Layer 8 of a small transformer language model trained on English Wikipedia (16 layers, counted from 0, width 128). Numbers have three digits each and are written without spaces.
In attention head 0, each number of a token's query is one row of weights dot the token's vector x. The head spreads its attention over the tokens so far by the softmax of query dot key.

Query weights of the head. A number n stands for (n - 500) times 0.0022.
q0: 652378530465355524446353449615550500480560608665511426497418424600541594328451387548398489270485480418266489408522280483693308729408509565556497492389480534480614449400534551395570590526533371503445379518564506516463461488378505526514455268415528450454227345569352695481566567579552417423531704629572604621534497562408526465475382405452635546527506511657430321497481430599567599511473
q1: 516436514561832303692321592400519506579815431453454581605417530372447394467601627561497411486716584428487408463334452481588411422412344620347430625484707305530689419426535493602343741546700682736615348642572543557403380529497437490463710497500578575586458506644550559579407527647442441482558580345622440403516661389594500371453452572478428534554371552486561302500386531580237450634413
q2: 397516371440583528340597554558515393560528556517442589503534478549554489560465572416578620365206399470476536492601667542381541431557520625715440429542468428336387489471500536432539566473538473511481505672616547383361442479500426439589188397534529551811384583716480449578469512565588480507550394471543429516492563390479653576521559372523559331447534548526555610449530508528600381192596
q3: 364497529584539346326384419449519571511500433363398495512516534524412580720529410467631413561468542475536648348691582677569622338554655489568411338453520419393760549547587553602532508562519443523633646613494398479414532399511395380548384426451580607577396459578588518440511521408634666405490569428460236406620428497666531441535402581484500470552342530478748578503421565521620579464382
q4: 437476600542508377539527371435545518399367461461422443495540509502498437521545513400594570515438413464604488311621708463364550391582462425461451498477538569467505520535523540397363493502347500610502597562402385537754524450584474443525559522426443434443596459560525350504437398371405510561472534561379432396613400523585420406489542434555578450534432434533438524513356640635353642494527
q5: 553632418540285514555461404393433576368383480595550462544405550595394463566490324411642618378389465640546517515584441479531551515598503519462599581365495562551339547625346581424565269602390620346392373494503689556543464513450461508480462497544400508347736505405462463452528587400431403500582561484436563452646524529383471454667547492487650441503495508359371649482629288520603546483574
q6: 609457490509568356483417568535565386445549386561608458772295482471464419532498419505515466449519456457491379478411368431492468509500547517428454638555351518542607524481313478426495471549509374493450420347567521611599409603413506432542464536549385567454440388699513525493507459612612393496547542444552604467498560539507440448453559327430430535374525521512569519713533488504402419488406
q7: 618417484464589361734500674412332601514711440370489596568515506554379482637469503529571421586812453416515529461287335567605391544494506573442378322547584483440586512580674512524287548419511576533521438389645490428563405503646399539331592506467503523490589469598627497360443503615556380588539461382699378450488462436391503413346475313552381428661509586383493466571568491483339400748295
q8: 407534523602474431495464477468631602532348469375496496462491518690411444370457286421489530511466550520498570428649564553477490472610542369618560519448544544412505380617491418507576490600437509430498682407403481488563643480577480563512344524388588452415588636483550407455562409435561519502601533444518469530600554502524508471542498561620426576480481478588462592395432521514505544430538
q9: 532723425429424513564574469627557495443592568631519608395440634384513493414498522681569389605520578488350503574326459505688484600450461487553568601587425629505431520620536608580653451517514538433433491413594630532275523601488586500425565375541584578407385547512409648438577681565542458484576451602570541480569570512534549590524493517488483659582527554474484363402421568423560515519381
q10: 617519560609500357363623509378416505562453548362475523532516575548387509377464455410436604542549483567590538398551663456544416537482510389512478530463541429581507571624449376685448534355602546524589689510553565497472614341663465450511365478441523459633384578437419310507466363464519503356388572509470602498472515419462666404473493476482580543402451505515544534462437590565607555464541
q11: 438467383580359505526512509439518502399401489430565480653480591429413297594489366416488541383457500465451506437523423545362532670449549505516500505470526531516344505500426570640524358463365474509556392464534403500534479433654515627544552434409533553442672374576414512359568478463592569543691378603504633426495521516363546498511526440621408405450459468482477600419498480395497477435583
q12: 561745509483439549434450601528424519509411418511535517589461521574393504436442613474447556473546515404328625517510560476335482518460500482563629563398431570516493353515650452565593615520502435615418439386409677476465681533465526533456455491492558570528540575405410625467389576564649493500406477600494391432568502545463562438394520502504463446484426537531317477479448484536529446607595
q13: 421539428445387634490539457519464461420439504539610484692518553401602498479487487537517523551405486588397633491617466502627483537511437359581620636442386509460619451530459539674554442566493431438443444505453321500405454545419554507567528433565523509546318524515386558590672520418596405504672500656471440638607491367674455443518550657550479522439421502389472495471460502489580571265529
q14: 478591542481412556612495440624568601397525409461471460418589597373516537453508505522521565587413568446513516498375544429350540614476498529565554498576612547576541645500401495520498389409566457493511399599458593364385552418524547546525597572561570492462439567550431498506555428608482744465547510454459541507647500539465464522511543542601403572518533605430454461475400673632407392611323
q15: 611487344368539561454484558512463449495627512643502569416462490595785554406512500604532380530651616466560612551429448531793434644382470426452511495508379505414584492407528514561574387531433376513492396473626761569453596573418483407522556495617591535631464392457465439441448548488619525483282441668495479521541405386389495526403392575283565500657570482468594567465441536438468389570492
q16: 536421663544530475400491531407482542506482535400466580533502370572533540466431555420489657600589558465498429373556713502400438504564477664408430519426483500502595629513456413396374480404627385511457539480500446427568480479513577421502260480461652543681564459535498378504369462480538480411530581536532489496498574448349518496525512534483558498571572511436460573465443475596559561492509
q17: 539576546645411493423614515480450604508380421518545442527343480598460399446712361476378528414448526535458667566507459400600556540591463435438616515640432504419385452522385530606617486568464458526328568405482587428574520482476516530515500576518555559445570473420403456572560427492470491506368529649586509496550532453374512423523415504502594421486327500561416509498500578517560496500464
q18: 662451567604514506486486554503397482467664533489418653505539697404532370592398691559566374669623513274587572478394464575515433420370536497433427304422495436519574574570515489479561483455599529304564518418514328682290340545446553495475538422483364614630458527347475494512520493557426472636674366516564616571461553500450447543500515489497419514511396555551696541385545378390372572588508
q19: 529490467516474557518555425328416507531553588492518539450590427526414519448525508502442666570583517441575443436518495469546405453498423574517299400538637505532560727464590503367291537364551342644583532548526465407616470405474442514507509495324404514408464569598488536639324507507570479484440518387530485375473624424502509520428610524566522390233615500483649593514427495544546522317435
q20: 431542561431590456520457376389599391500572483446514451500640548483539487468433454519498473332404564491476383496530581483492402496523551557575555487425539375650572529483466455417489574582517452441428434545454428441477374572598369466512443454340429450537546528579652477441403496413483413410584433487475651552412425580583449528562588491492431587563447496593457591547584489621416546364671
q21: 429491666631596500467526502582532592544505545598525622449610574330463529533470523540479595680603493389570481477510601634563508502559361622546539491511464487514617690509603450400618513464472427588450421551655480463536410498602481583442441587550367485464591529429442604498446462470556495386633424380474458522451407586469685477433417536550590493598496551423554607517547464513485464624433
q22: 576553458525526440444390517508384543421659592518549498615493551401480376667449574577595459587541345400485448502430515582338595564462489555510363427510652428537592526387555596415427556530578442600610284569435508511432523602529475453474415412627403533489500515397540505516476433750566437573661421356509307586493382592569412605547498505467510638477505598465576472453523573380535462684360
q23: 578468482522577518493408565634610574546565580589556602520535614411573505417554508446676297505572474495600730493492485626321637452438454634447405418479500512512507627543439568362452412414566600430666491639553434390606412481444430490593352551454581427623462533539482439536420464475419404592446574509572549346396596542509524510454575536461409399493493495506568490319518563629376577451510
q24: 633569500487470619610611576516578475554433396628534503471503563532477359544571628533503344535576740212553652511588561385612508541503515571503526569610602486548613485456667333605597455514586440325390481346556438460449509475671436528558377691456574511529521524589516470342423636500475387461705323525578624558433459642433582452629622539457584553680353247478371529415534429513395384547503
q25: 543539417467418607644483497385487519489401576582474614489623543471541393381408740583579492593579568365514655444388443431618401472474372611353550487492470484659618438433718814467531469366432472464616539492532295593405321464612465611616617461600575589466454502552575599554349546533427587588735333411481382497462570489505555652361455587516446376489468584512497551500485437404344621573520
q26: 707368512425362312506521553330413317403527511375567552671520532481468539436476497539565517426319429517340098387556428414363508361712467378517491452441584398509512467435405470538416459494560639704543470479485585607582418546567348369551381433505525500572479428648467304513448399554577436655355551296536380381438503377599401526379577471503406443509497483570509450514581379495677627350626
q27: 533629564371588623715281610584634598447513637624468581655452546503537479490425653524700521503567400672301459262669538557457592424491360441668628437497482441571715605627571705488497561534365236592596457519432439674425541399524559524622511388427500594675386497566410683514485497609552370455605497455495434357561475488654380577438542500429445452456295588685660576558442371378621556555575
q28: 509367430519436476438414504547571464563534449373574509607557463383451516523556505419471403655562537626583347502500551651449513428524480538470524547391456545410495649525390490446372522389575655653498388519539378581683415435403377447539511535462414560513603472427485428660502511593447297417582509550481564411429574495493416446626543495458452527533703550548553548557572446528503540645415
q29: 587424430515446570596500559506497482477293561569473568445490418635670497366493568401351560417360579329582713360396461422559582485615401508478356518602377652497596467663448442524531510434520535339570543517573474442413519548516563505654725392451587594582328611702533489410389596540571542571506412613505549455603485477492430548485522473536558298563623424407407607530430539341614613255495
q30: 482434417473416523448381535512401444593563452478450378452430497660464356572587512524437239315378677489507540734655228399588669526624538460620781605451597583575448240334337489583504473554565518385360426300455516563617595711451533528483402562556652716610773444518449275443701407533464421668538470634567595603482542514412571338798592664576585293537228489578414412639686594547283298669632
q31: 475362353568464450575430576462495443503503428448442620529585456460534519312482550434520456572497431449603528348388392448471525495586238557247348544478486600480639555666440500480441526416302469441489497636583395601604397287497556500333560358526558500676521490320452599406465555403369476649751476459415463442353505571403546571336629439570277538468572708588500546529624521471478565421402
q32: 616446340525697550479363523350637477486579682655676369524491410472509480790379307454430569521494538473526514522551488557476364581588444595601218566382524407518533537520474531435248547471455408479574458376475458539516557438388538322630538569428285612436320503667347563599480475626509637554490668454565425509584452454425356565618514509497392345303529633528628322589481398519377417545434
q33: 586447563655526543624639524366510484328523359551410539480647536513229350653459394561565476390401403382467547395615568566392545588458514500442570375562552439667475503759521489547591546514484439664437544398376461539436478445676495589454539508470399315540610606586549436429448421385454564505568495390425662465440438564430676365466581421518438583483452511619503444417631494505590269535455
q34: 413474519428453434470477344571455624716326556265613514402400449577674600324445508625300553440489558316551379794571519386547527628370492567463552504561548472390609545601511511640500528456490500210202690530469568392608586537407567438393283519543723587492275516127341317551212690579500604571431321623568268590424363212341520530615564493493507423655421323529468376334614292486460754654470
q35: 473324342274441445449347542598289372372385646303445550487389486559419413376500479596456524525487421293411156319603497428618528571423379522319487482473531459599538478524593638494436578384450562614395552408555412635526365460488433530494248381494507559595650678283506470253494423399460386446504384458440384467555391545555458695503475537420506286424582479460426595619572600366476506331714
q36: 690673580627588507555311506406519465580483506569593541507390383519259601429463319516510626479517733863533687543450531361535479533398437409355463668445587519640479476654600583614656369513497661447413431363577536540451514543646546737666736584561543161409426491671560433593566494522286602451562590516468493533589524494372638329551350385580470336688369611569489340594413483390697590513565
q37: 420463692427488803485416454426369568459558331477553388572440463521491442569518556478544489433578575415632324461518462552644515518768601426543532511470472484458468561592366427423556572522632546494565535451420528595438463455497413464516443785541488599503539464592551500534567513576517444487626614528552483486464656689433375443696588542251665639384608758475341471473572426590519662626558
q38: 171546271517322445393419349597673460453592440477410630538511572419395482492563537518619413462542416545256190323516735388612564466582292504399662486605463464504431711405536554541512388382543519362399595473301398756559500389311358485535144474514351401551382724243574409427641438625426551473653584485523511306621426359573406635543718651361736512466449405477508675503657523801345436207758
q39: 403358519408487617446548592469491360637570488462546619525491449433612714583529582599490572557484387420537481460745372539593483672532360699484181581563448571522595484503506394432526355546647329515447404319374571557516500390464635537448427547609339567437467519519413647532535554661601510593540333503443475652512357413552570227371446540553598616392606558645497472512500277390747624441258
q40: 387522466443504519700556681569503222590626503548524316441479710274453278408345576563385615718611557486543452473550429434446637595638443602464493556415532604608530355560611526391462371250483540216587503326557626504542595507500579621541636544434676538443527422934330412587493407463365644365449503355618603607727425462273637272641358475507618594722426589556488404446365715520287590161482
q41: 700484372749294480457600590463672400351310503567467497444456491528406712482418661440510422460400414629471524470350426506383494603512384556317375371576545593568473450649494695445631345564506415542344524593331288528428546432443261494430466337453560583540449673415521610266549357446628401408640530446520612481615506466525658718448450679342446697703598408368374636579524368518539435475516
q42: 577687205573444524419415718389575576317415509524589525682385594509269410430420333624480484645432364480549669369451452713607616554459441447447467481603651472343325415677605445411456417334369550484244509534362428489407537422506467532299702550351500600530368523595380601451512506567675417506700558655462610513581467519661553536653633552472575548561310523654382473694574541574486780483483
q43: 465696447559677587533533531873558420518645664685464437349587512476638444283449394553507407323477579516586394527538550658452523553518446316393529522562593666465694467717565693362437542586448416653538536635621647434311487389354614610512689552532448567812618459584485531402570456527396453567496458575511370481383517621487722670576603601604415450516309418594382539662545453407654638370490
q44: 549623597564453483356441405382482466587486544494646435404409447477456559338546549303531574461390486360388413426468455410704488523513685428566355567610478463473494661635360417707200456456487580442484332404460569416491567410452540459521426492450455625463350432476624331541560480622603506472529531470621578646505575378578527530586533362282429494613430543457711520430518397459410453465433
q45: 796497542475564609665400642424567652500579484548341310558376376557456575694522652484710532445565325420364504531622573468516576359538451598534469464569477461567411735635568483564570311623312638457440475369500463566260575740415543540421433608558322455451355537580330390528478596441520500699614644359322404197510461536635476524551503430433397665559461543695613254604472591598372342321497
q46: 414546440430519592382227555572489721454540503503385588407579402414585409315340653553444529460407551470593430455445587523542271616474580543576423582497397645353407665506398600639497514431572515449530636553528573602459515569515684482497222564558245509456319331360526407629338508612393519599504452583617543643470391377604525521595674419593464642426503435490467522710647566562517542446644
q47: 412524538491525307298479590345592497516527528661606418428263293446510539649425522481617358592490559590669606534486559497450359521570609497587456597272433436533411503169426272520483337520576557503527591620612620380563236480474573516560708480361554348228504405742654447509327555667391433515508665533509500835559491606484747493589378411570460556586562431448525408450503476353467627703469
q48: 394659496551485434625511810308461426437429408718652582528608657586497466504484527470479490400300497205613585552519360564754619472490361486451708614517493580649592371524366630514543448486526615524542539218620272621544366514686509497516766577629425566594489443517490452358435430332476329525597435425488500589408431436432525743272551606666192467568215425629357419634682518451511375491415
q49: 509528337284370580296538473576587574485462433465469454531595526433654539394491524500513369450506675500391346668503414441461362539418361655488478375431331465411447421611530475534474448467523540319635287743506711503564618473330377264483316361500327369490322526354249419420613545315597474550583692479467656693518450547341472457596500509488524583437458581500397581532399426425443562516494
q50: 419376349448427742395564548500441408541293428371491624297535387669669542460469467708192433256358230480654371531458565481427446527481413530367433401484395528385439456364475476573353389395334513368536491483586626733618540425532440442348325440491554503493497545566438143387428600307598555428473580526500426396481488350277458507384355471649438421280584503406407682457460476472601553592554
q51: 450542646621608547418565466590485276521539479526571488650420506711487664542518335284500595458680622672509364367695701460659511303515701429558539571466347384367572389378365648564480622595582574538586676621557566438400662468277480688634373516575393491550574363424437365612503521527412573491440426431584474691528517562431497436654509365393648443350478488354569370396402583542371312605490
q52: 653581465506717542594362368555532497568604633469591465475530523549417545762637530553456642553566530445382575588631440287511607617520719251546630595414680541451500384323417487558678529506491420537592382422481483756555553533660533452557666596600464320507674521890511357432431489446446580662436489434527494482626583562644417408517385585559545385494476524413493478385391564368346423651578
q53: 510812655566347687421510468565538364561538433150770529438382372474588618691735578490320405535621457416653245556496479370437369482477514503473637542319608400631535434483529531439560538423580388557554525476430478687461565430566647507601421320424671471538574656411421318341484736509716702568658569553470510447553591308510512503423522593377553475472648563252496558497487331405459412611593
q54: 667339487797466474670392609436496598399179496404296618542740376569512409500572643351313453317454448366235297564487420535265646419589265806308455567318354601569529346663387450374605432572423463557334462600432239716347521552543397440386548418342750423679355409155317573372469590508660581674296534512489265341496427371297467443246641500364480411762393428373373608534420703344580589557706
q55: 512564388453357563540601578449520503606525435589622455430605472557476588287701365587647433472614521479387401517567676353479435421600330401419364500553401368455387503403535457569317536550401720443572522454597742357503603485483446677545669524524442395368642374732657411544452472422417594404500631386592424559568432355406581491372442586603459525577561673573701512427438516576314269398421
q56: 459496658398697500461518493173415450639472778418805279521574391444354598477375633410603470514550751679507496580537479543396609346576591413500657406382538408335422685385497364396611597565470517541514396514035707541482668503507459435500427646525455556320609387375513438657728497394469667676625523547646461480636516557571481317490503568576503543468416459356507546448400518532598410627644
q57: 616629469449576584413292394433424610796561500635543420452262379544687603326469337430687619587656404635404428614373500500529492361597852504619620545451475193504452639612431513513399476613528228424496309274125717321411474605303462238556236466316322580055407460384389276582412278649488571381278480628515479733758420349326405276749353421589646619344632608529683491520405615619712496602633
q58: 542604319623454451548535604566547566562560494481540447494584517588456476352578329386436491551459439741653632299573622503443455472618696472615585527144497450506497506421593606630368599399538506707577555408332574423611676205446283329535595522483383438461546391570474753603529452466268425556286324576527443597512374428539492522512469445479326429481603549460470522602413526480419426437450
q59: 621277672520581399466418358419409666408367487342485603469535589573541561503416548521517431539340681478576714429706491397535549453566639511528492524535443490549713556444413537385563557486638401456396459514371524536552617350495622365724532492507482427621537559600572343597479419434373468500564559320456394575543540601384339486422610370471489457337519446493476553582564509441527538361500
q60: 627465730412484728664523478392439577621406662508436486547467567363565500288681794644653345539410507428504203656594441239686703649558548696458458419571584402451504802425401267435547475549232354371588572305349496699360577583389756522554397538586343612616312497281321431666590458606361456552362678410524519493642538419429483359616625602314564667422284511351681585507589285318408386413523
q61: 484581458488447552609572349541453516269459396490612333401565522399289594582447143674466403490616457537556443534242383474515395460545837513366480519588743443576435500490429535296400337645532433537370588486556402605367578526519624310397799517412366418387482497563400408311657608497470633637399491435391636618493518448346566410519405520577635364479347696292616527666525563409536620445520
q62: 523417447573482475538514471454603605372717452230411744577470434613565453500532658606493451462483463527355762478460338490429669413604252579380448454414558533493580468557526383517539586568435699401384401497571239467389410514593373715446641507460655419677550400453410717544487487655513697472687599510729507332121469437610411568477531567601423354640520266249566434542497586548485493578261
q63: 398545377369643440573677357668337250678486618327475567776405456672625375414277668559403542348732284510513348318453465493277424334471369347381456480470406481460510420500435556568546598463516531634399529531496633698408521671562463454411278466451540519435418416492386375544516627322583571408658535470577531513610616539556573341574420613293314708393269596576515442509405528494636402603582

Each question shows a short text with each token's key, already scaled and adjusted for position as the last token sees it. A number n stands for (n - 500) times 0.002.

Then comes the last token's vector x. A number n stands for (n - 500) times 0.0036.

0 " of": 520414577532490457457499541446523422569500594453573602492499366506530560540363473556497730488306482629451539481469551607576422428536415537452515583522531522511401463543564394571518502521533517
1 " “": 505478521518489478442493504453611511535497468417556589420496369448424519488305555567431824563367488647439541436402562569513416411577410448548508594447467557446578457534375527521504457452508435
2 "L": 482552529563554517451497532403540487604518538555503583482452426460388494469479548475431642442363450654515499365414570548487462566463531579444453598495575530495472505501416414571483585533471468
3 "ast": 461556519478531495342537529488529479655463553565472644506474528441404474458497516442546553428263381580577443365398493560546433515543582494486436654536510540433328416438538417408461463477554477
4 " F": 484448464478522614527459524483434524568576487446468492411480485488407543421524519464528608551359436538464487393486628588551371437546554517486470606554557558488426405549451478501463556562404546
5 "ront": 448456558481509588491473585476393498559516550583409446417456554508462529495513431491555575491386451637566404510460415589591372460538591455481475671594475565449369458523560519593413482548344447
6 "ier": 473490458552494567489543520510489486520507540544542518456474468455467530469461500488472620561399511575496382466480414569618441511603538499423421644454479524501431478535445374562464470552468408
7 " Ev": 533542522528444516489418422581506481524568461538524527493438524486424539376444561495490606595343395474467455469441609617558358536585515527485502657558558546462418445519364395576449461626496436
x: 538319402470635584568433724582580432358596523718324410644561589841425568477658552637445466656468513626427703554551430509364385607472534485469373542489609622560312395556511599690519457419532539493558507319506509423329427632481543454630630490363499575438604432631549582359507477485452401608326432589537674664624432403517557254455625674614632396551404661464410294582360584503624538322413
Which token does the last token look at most? 6 "ier"

0 "rop": 540522538484521460469544578462568546543459516585523591439482495446479567434404488598439613529369403640382358413538530500592408670508506589429577588508625494518402465553485430574433421526492468
1 " main": 531494503495595476489491572504570559549453504458544507473454549542515607547368477516475672537324407622481451379480560539664410581497572510542482593581552470476512440595618546566435456477530525
2 "st": 499577489567578478398472570447537582618515489518496607446488503507409515479470508518557616518418422557443542376456619511563442555530496529445422681553484520466464485559540415448476469505566439
3 "ay": 518479526575485498435519552483489488501547522448549481430506489491554666535414479537476686523358489571473337512503510544611463505559511534435538579573560555467420440630525481584560471543508392
4 " mid": 467404531553528547404398631581519542626519546519595571479436505341524506387401585543481702508300367508481465366462569444424383523633530490544470619597582466431441582421576398519566431496566512
5 "field": 508515456503472522476551426467470492517456514545581501544533431480466621476433501548433664592431435615447317546561540552560408476523496535385506572472595614504527408485581474609543450599422522
6 "er": 513494507437432522512530501531479441509466515529562485442480521482458587497410559538510680551354496565505426537583569563639433491510455534388465556533534498532464450466582507597473449520545424
7 " Pl": 591537528518466512492436466601488524492593436506441511431481530483439539391524565495509611508395388605457470483462642613491406624505523523504496580535595593512462505582409481563496463577399401
x: 544444374515634567614452726602533416609630381703339399480545529641337471517545486438387363538391457486396690408501460465390361658562570376459469510524571457433431469702519579694544502596555480447584311346595607537333565624520736405551573569496458525518505641710566592498605406572408450520399654432374702645664464516490532468589582648541364303568462512473404336585402664584559416289516
Which token does the last token look at most? 0 "rop"

0 "ro": 490438579478550430536481561469486541507463520457436503458468516505436601405446539510583664544343453646467442498432535538595394603513487573476454645460538524517459567446532303582388441648554526
1 "pped": 550502517533525507460576515534552536550474550494585548495478516439425665499439499542454661645347530602540385438483571546572394496597470485427549593518431520485452493567582380549503395550526502
2 ",": 490541441517568448451396487413529496510508576550565629496524395458436560453318466485446820588365562615478543364464619576470390414534423480548511551443532555496412484530513453509471505520492512
3 " acc": 462512512551555528411470638561557576547522547384561580444445378435468624521448504470602760598276485585547472397387607612509372443471472553544574497592594652470532531528576443524527510476481581
4 "ording": 485481453565533537421450535566584635622418598495574641449575405403466633578277460488507793617274475506557563334529527706450370361503408628534436537396521548459487477537628462466566527446438622
5 " to": 464486438424527558506445542506528566568522598530523573446558417369466564553388478485462803583301589614507579483426620598465448380498346572587489544552526459509461543525574437514587509464488432
6 " S": 530446562421462570522435542586492515516597544542489550431489457477449481463446551483460649496331449549445539435497582545503457493573540476487512622522574536547417502539481447586435573534489516
7 "ad": 570520524547402528593417550605426506477569503543504555415492536535370467460409436510503575438343473494457443491502576518521439410596536483380465823496513577428422488489443331555426403557456491
x: 504614512457393549579343595452596712285368683633727706527529713583422313648643494499391343522400575653499664366484729565476528589481366292444446526495590675457498372583628417521508321598507402432429489377536532358508420638508421631570749559486557281714649439593428502567531457300422407597433511451650792597500453479516547478555410603790617587499674406430367449574475702433437426471505
Which token does the last token look at most? 0 "ro"

0 "ill": 527488555497532455518504542498480502512505578503489550498492516475492576430467505479429625489356468616417328505481611526497427575582493564447512703527502489497400519503460326538467442582609394
1 " a": 506496526559527464503497508488536474517482584563501622549479388458452541553366586501523647468289433669423543467543627579493407517566453510460402536481529499485443517427512402564461568465547392
2 " country": 524493508439501535442539555448497531555390519535623547452427433490395528497365454531488645493252425612494384414529434481611407466548457504456473590409552561518404473532566459628477333565485510
3 " music": 472506478482494543495501505529498461493454541506648498477429387497392516490365446581437700606325492674453368503541487480636316446580542548446575595487491631610518269554483523669513377608466433
4 " out": 498470488511494575410489602572494544635450613540536588453490451435450551480399589554582743539232413503501405408474549576449363488543447628473397505544471530518450562490631491508415520397623532
5 "let": 435459541485443519443463517547481462551478539479538515462410461492432692529400431500565722578290522652508502427495494530575310483485549550443557543548498662522557305486553578659521531644459527
6 ",": 558429504438510634613435563479509536512532574612421681458560400464379537476315418522488733564350556598444609351454613593444434489564472504551521532498594609468410494559558506511435528502489534
7 " the": 479466528440503535491504508519579573532557529621499641493477366451448534570377477541391671471281473656424488464499539620569456529488433521416481588470586506493411460542542393488498552444522452
x: 545421512405534639315442396434443458549482532505478439385449495619530375561500499555581476566519486443544607588572494460473581542390517434520390388516600441456459549479510374535528584582616637534491581374470555348530631656526511587385632535626495577552499480954592560464596535457381387559389497657495558436535549461489533364597468490584515397550503573413597532465492511524462587613484
Which token does the last token look at most, and with what share of its attention? 3 " music", with about 70%

0 " and": 462457535531468496439509475467590445469521604470602565524456288413478566491380469522486745579363493640450562362399652594462380382567398550521468601436513552492390484528493476534505488496545523
1 " c": 476534585506552524443548576459604516556535555449532613481444483469448574449496555517576651526312501640567505421469609626526337483562461602553406546532566596510442490438573468558515583440391545
2 "ig": 477489476522565534448557569537480517554474506499533487459422444539459599451488416471605682587311451595509389506514571528611385424454488561450533537467543652517466511422563496506490458565426627
3 "ars": 476527446510531541443443452541536569458520560541639471454514446435432605489401488512476732544383548576475453481527599568568401373490463559386534572522556578557494401552535551652514491554448489
4 ".": 506464487492553531548425516453560545517553606511581601475499348386441639504290484517504846543319539618466583364379590612476361388512411492565456485508498591537377486515545488529470503484504555
5 " H": 517461455495454560474435525543515517550566561514527512469521397458383546460419597483422637523319433589437503362484578598456381457536556506535502624525563495554429526486461401555524580524550523
6 "ost": 511413470476479473433394428554571585604542611504524585513411459435467621566462428450502746577314436570556501365456573628462464445434593513408486637562449532391554350438555515505532503598523529
7 "s": 555408592459457513538445480463515563553481533554552619490529417414479484492462465459474772567283485596574463386426570564511508413506554561480523666518511556478410446427551525530493560513472416
x: 467602364408519598655410552260582538477447524635441439662540670528513325797616589550541413618500678241504560332363476331503631546481788359511439624451537393459569637590370531475538547502485480588516390583561649485563464590428590707509638411502510506557834391553797566454382499533445569451242652483361684525564774529704728345481487540710483448433503338467368408516251541620722560562613
Which token does the last token look at most? 3 "ars"

0 "ative": 556494534493555505480522496480497493514372513516570505401442483498454544461376453560449723615254436664493383387555483536637413558557499552471590593529541512526422409551534503582472379489499489
1 " t": 499599508516623478477465541412502574526509442514462542373465551454447592449466539519532648560357484643497524347535639563538405518442499604501446520595566584489441476409551505586465555460410496
2 "alk": 486527480483530525444582528493451399564457513554573502460488472491471573413444474536543629543344431588553364531415553576503341515486568499426447547453566652475407387524507487498551400502405557
3 " form": 475482482535563528487451552490516599545513539524468506466485453469502623528383449486514678571327396590535486437532560559483387575397499607444501484591515550541420476570689571589493497544428516
4 "at": 467447488458462591486453499518480527530523531479560461463478592441466653506393451554505668602311507571525422447543560525616363517512530579504569544637588540553450408553641556600489462468552520
5 " was": 479496470489546576546445506510486606527526572533477584504502392382485659541404473514522752593441499665500556401570599622408389412467400604553423504482497425529322590509643395597457520540529550
6 " replaced": 529479468466523599538399556542506664536577608530499614429518414419368622565379473464459836592323525597670454438500586572445308419546450572522449505460494614591466519569688468520487482557476531
7 " with": 513435583492438543584492536515492625465525653494505586437531393348438583627359475448461793569328569609548529399431714617455432453501355571474417469461477490521511603473653472507562535502572515
x: 616469557510558533547425597449330490452522601519496265625460472592486273714546594436642456541339498614681545435375451598404604556540643401577447678558565374518598525481595403659497535518739329463579498601486594533648613573632552480375504427545595623519620559876437500543487658567412531510329493675641572457465557458567531589679510493473561629495580501641451404553481389623485528491631
Which token does the last token look at most? 0 "ative"

0 "cast": 507521559527534477503572578503483542534447560472525517393525451498512569443384450538455712572328460615445416434463475432567459524522485543453607629543476572518376384585482436610455378555574472
1 "ing": 507512548577551497514556580512464496520453599534488542448523454522465554473447436511434665544340457638393363504416513515528448452540509585461535638595521620461426420610452398579460399514483491
2 " Cor": 444556488509618514457497632579485570594499536519500542361479495446416605384515536488432603463331448514395402439539550582577386504563517643469501618560535570463398552548444409675372437601414510
3 "por": 495596439460509508390570583592512562630526544502354522464493484443598584469481475475526584407348419524508409445476467645567262555569575536472554679553590592446466426543512457624370498592527562
4 "ation": 484427476507473553514543545518476518523502484542449527409528512475518602489439419553423577493361545592441284514508414532565466565573588587507578549625579566488340452621530518679399437505473451
5 " to": 456405490510517582535416586546530601545590528509536595379542396423458585477378571540445720461294534602414544427439554611528453473605429586547507540599565552454396544588510448586501507485497463
6 " Commun": 543449527428463567530412516574482584633570463588492585408451429480436447445477555506495700492322403544510427441525484591595342430552462551435545645497542596503413485580503488597438456604391519
7 "ity": 626488528508473492468393570559529513637568525513512547415491417464456509472392443508458660432296481628504387391380453549624422559636511466532483670553590634430435465592473471732452380480449491
x: 391436526364312554769400694590650450297349521481461532530618598607480389517564520365571332663532551465615593356647599362494507599612749266640335588512683468603379555504278574698420322640503524527571479570651720216509565696607670459497625547550618481531597483617603431511405356594528551419267444642331680524660505443508495504465454403550554391463364279395525444604244518448541549614411
Which token does the last token look at most? 0 "cast"

0 " She": 479476554591500494511541533432555500511464580485523601451454371557447549470355430424489684508231444633395416439455578590425408547615509510530457636493483430496399464519439397554378438573557494
1 " had": 550474480608536488436504500443633522568470621425558598506457331335490609576342411457527720506330492600492456320407623580342353385548346513528368624476466400440415623434611363562465440555599613
2 " al": 462552503544573470420449626515578498581497576444608579494336426446507592383360590484559735517229475632527443379376544493406363467535386521582449675489492625494511614396560411524493536519576544
3 "re": 462634413560535522448513590528569500583396584382526615460347493515414611478351464444553735545284519637594474415484446578531408529528463681482425672482514496496620419417613499596527454557460591
4 "ady": 454456524635526565497479524463562561546590569520565495488495486415457527559432593490610647569410505538519497404494534633370455350511421597451560580383583539454441544477646327590536572436502558
5 " el": 501456474482458561463467543593545569572539572535503528483373426501536481479406613566521681475312415655593412457419530525483379566563389547444530639465572679512472510420547359591529516483564464
6 "op": 537428492454444525492413485523570533541561502545533527585567568444404580536421549521566582539361363450490404439497686611481385663504522619497467685543653520417464506490616430552558542517494660
7 "ed": 486473468379470508551416415540582520601547639599539587524535416443420571538364604508512692557352481617543487327429544644474346424597381557403500578465557533415534603511667399458519518430549600
x: 515296470524784476569497631543466611548412632422281489663547578447656493757665437566579356741537613446366564284561373450572669528584608467571345520535701561515599765422561315539599513623588481564617540666421557585287559578408595505469462344583620491506578531697451506582345492405406639533254478733612346310647400479519562545653498358648526472530522345842324474365427424554651477601324
Which token does the last token look at most? 1 " had"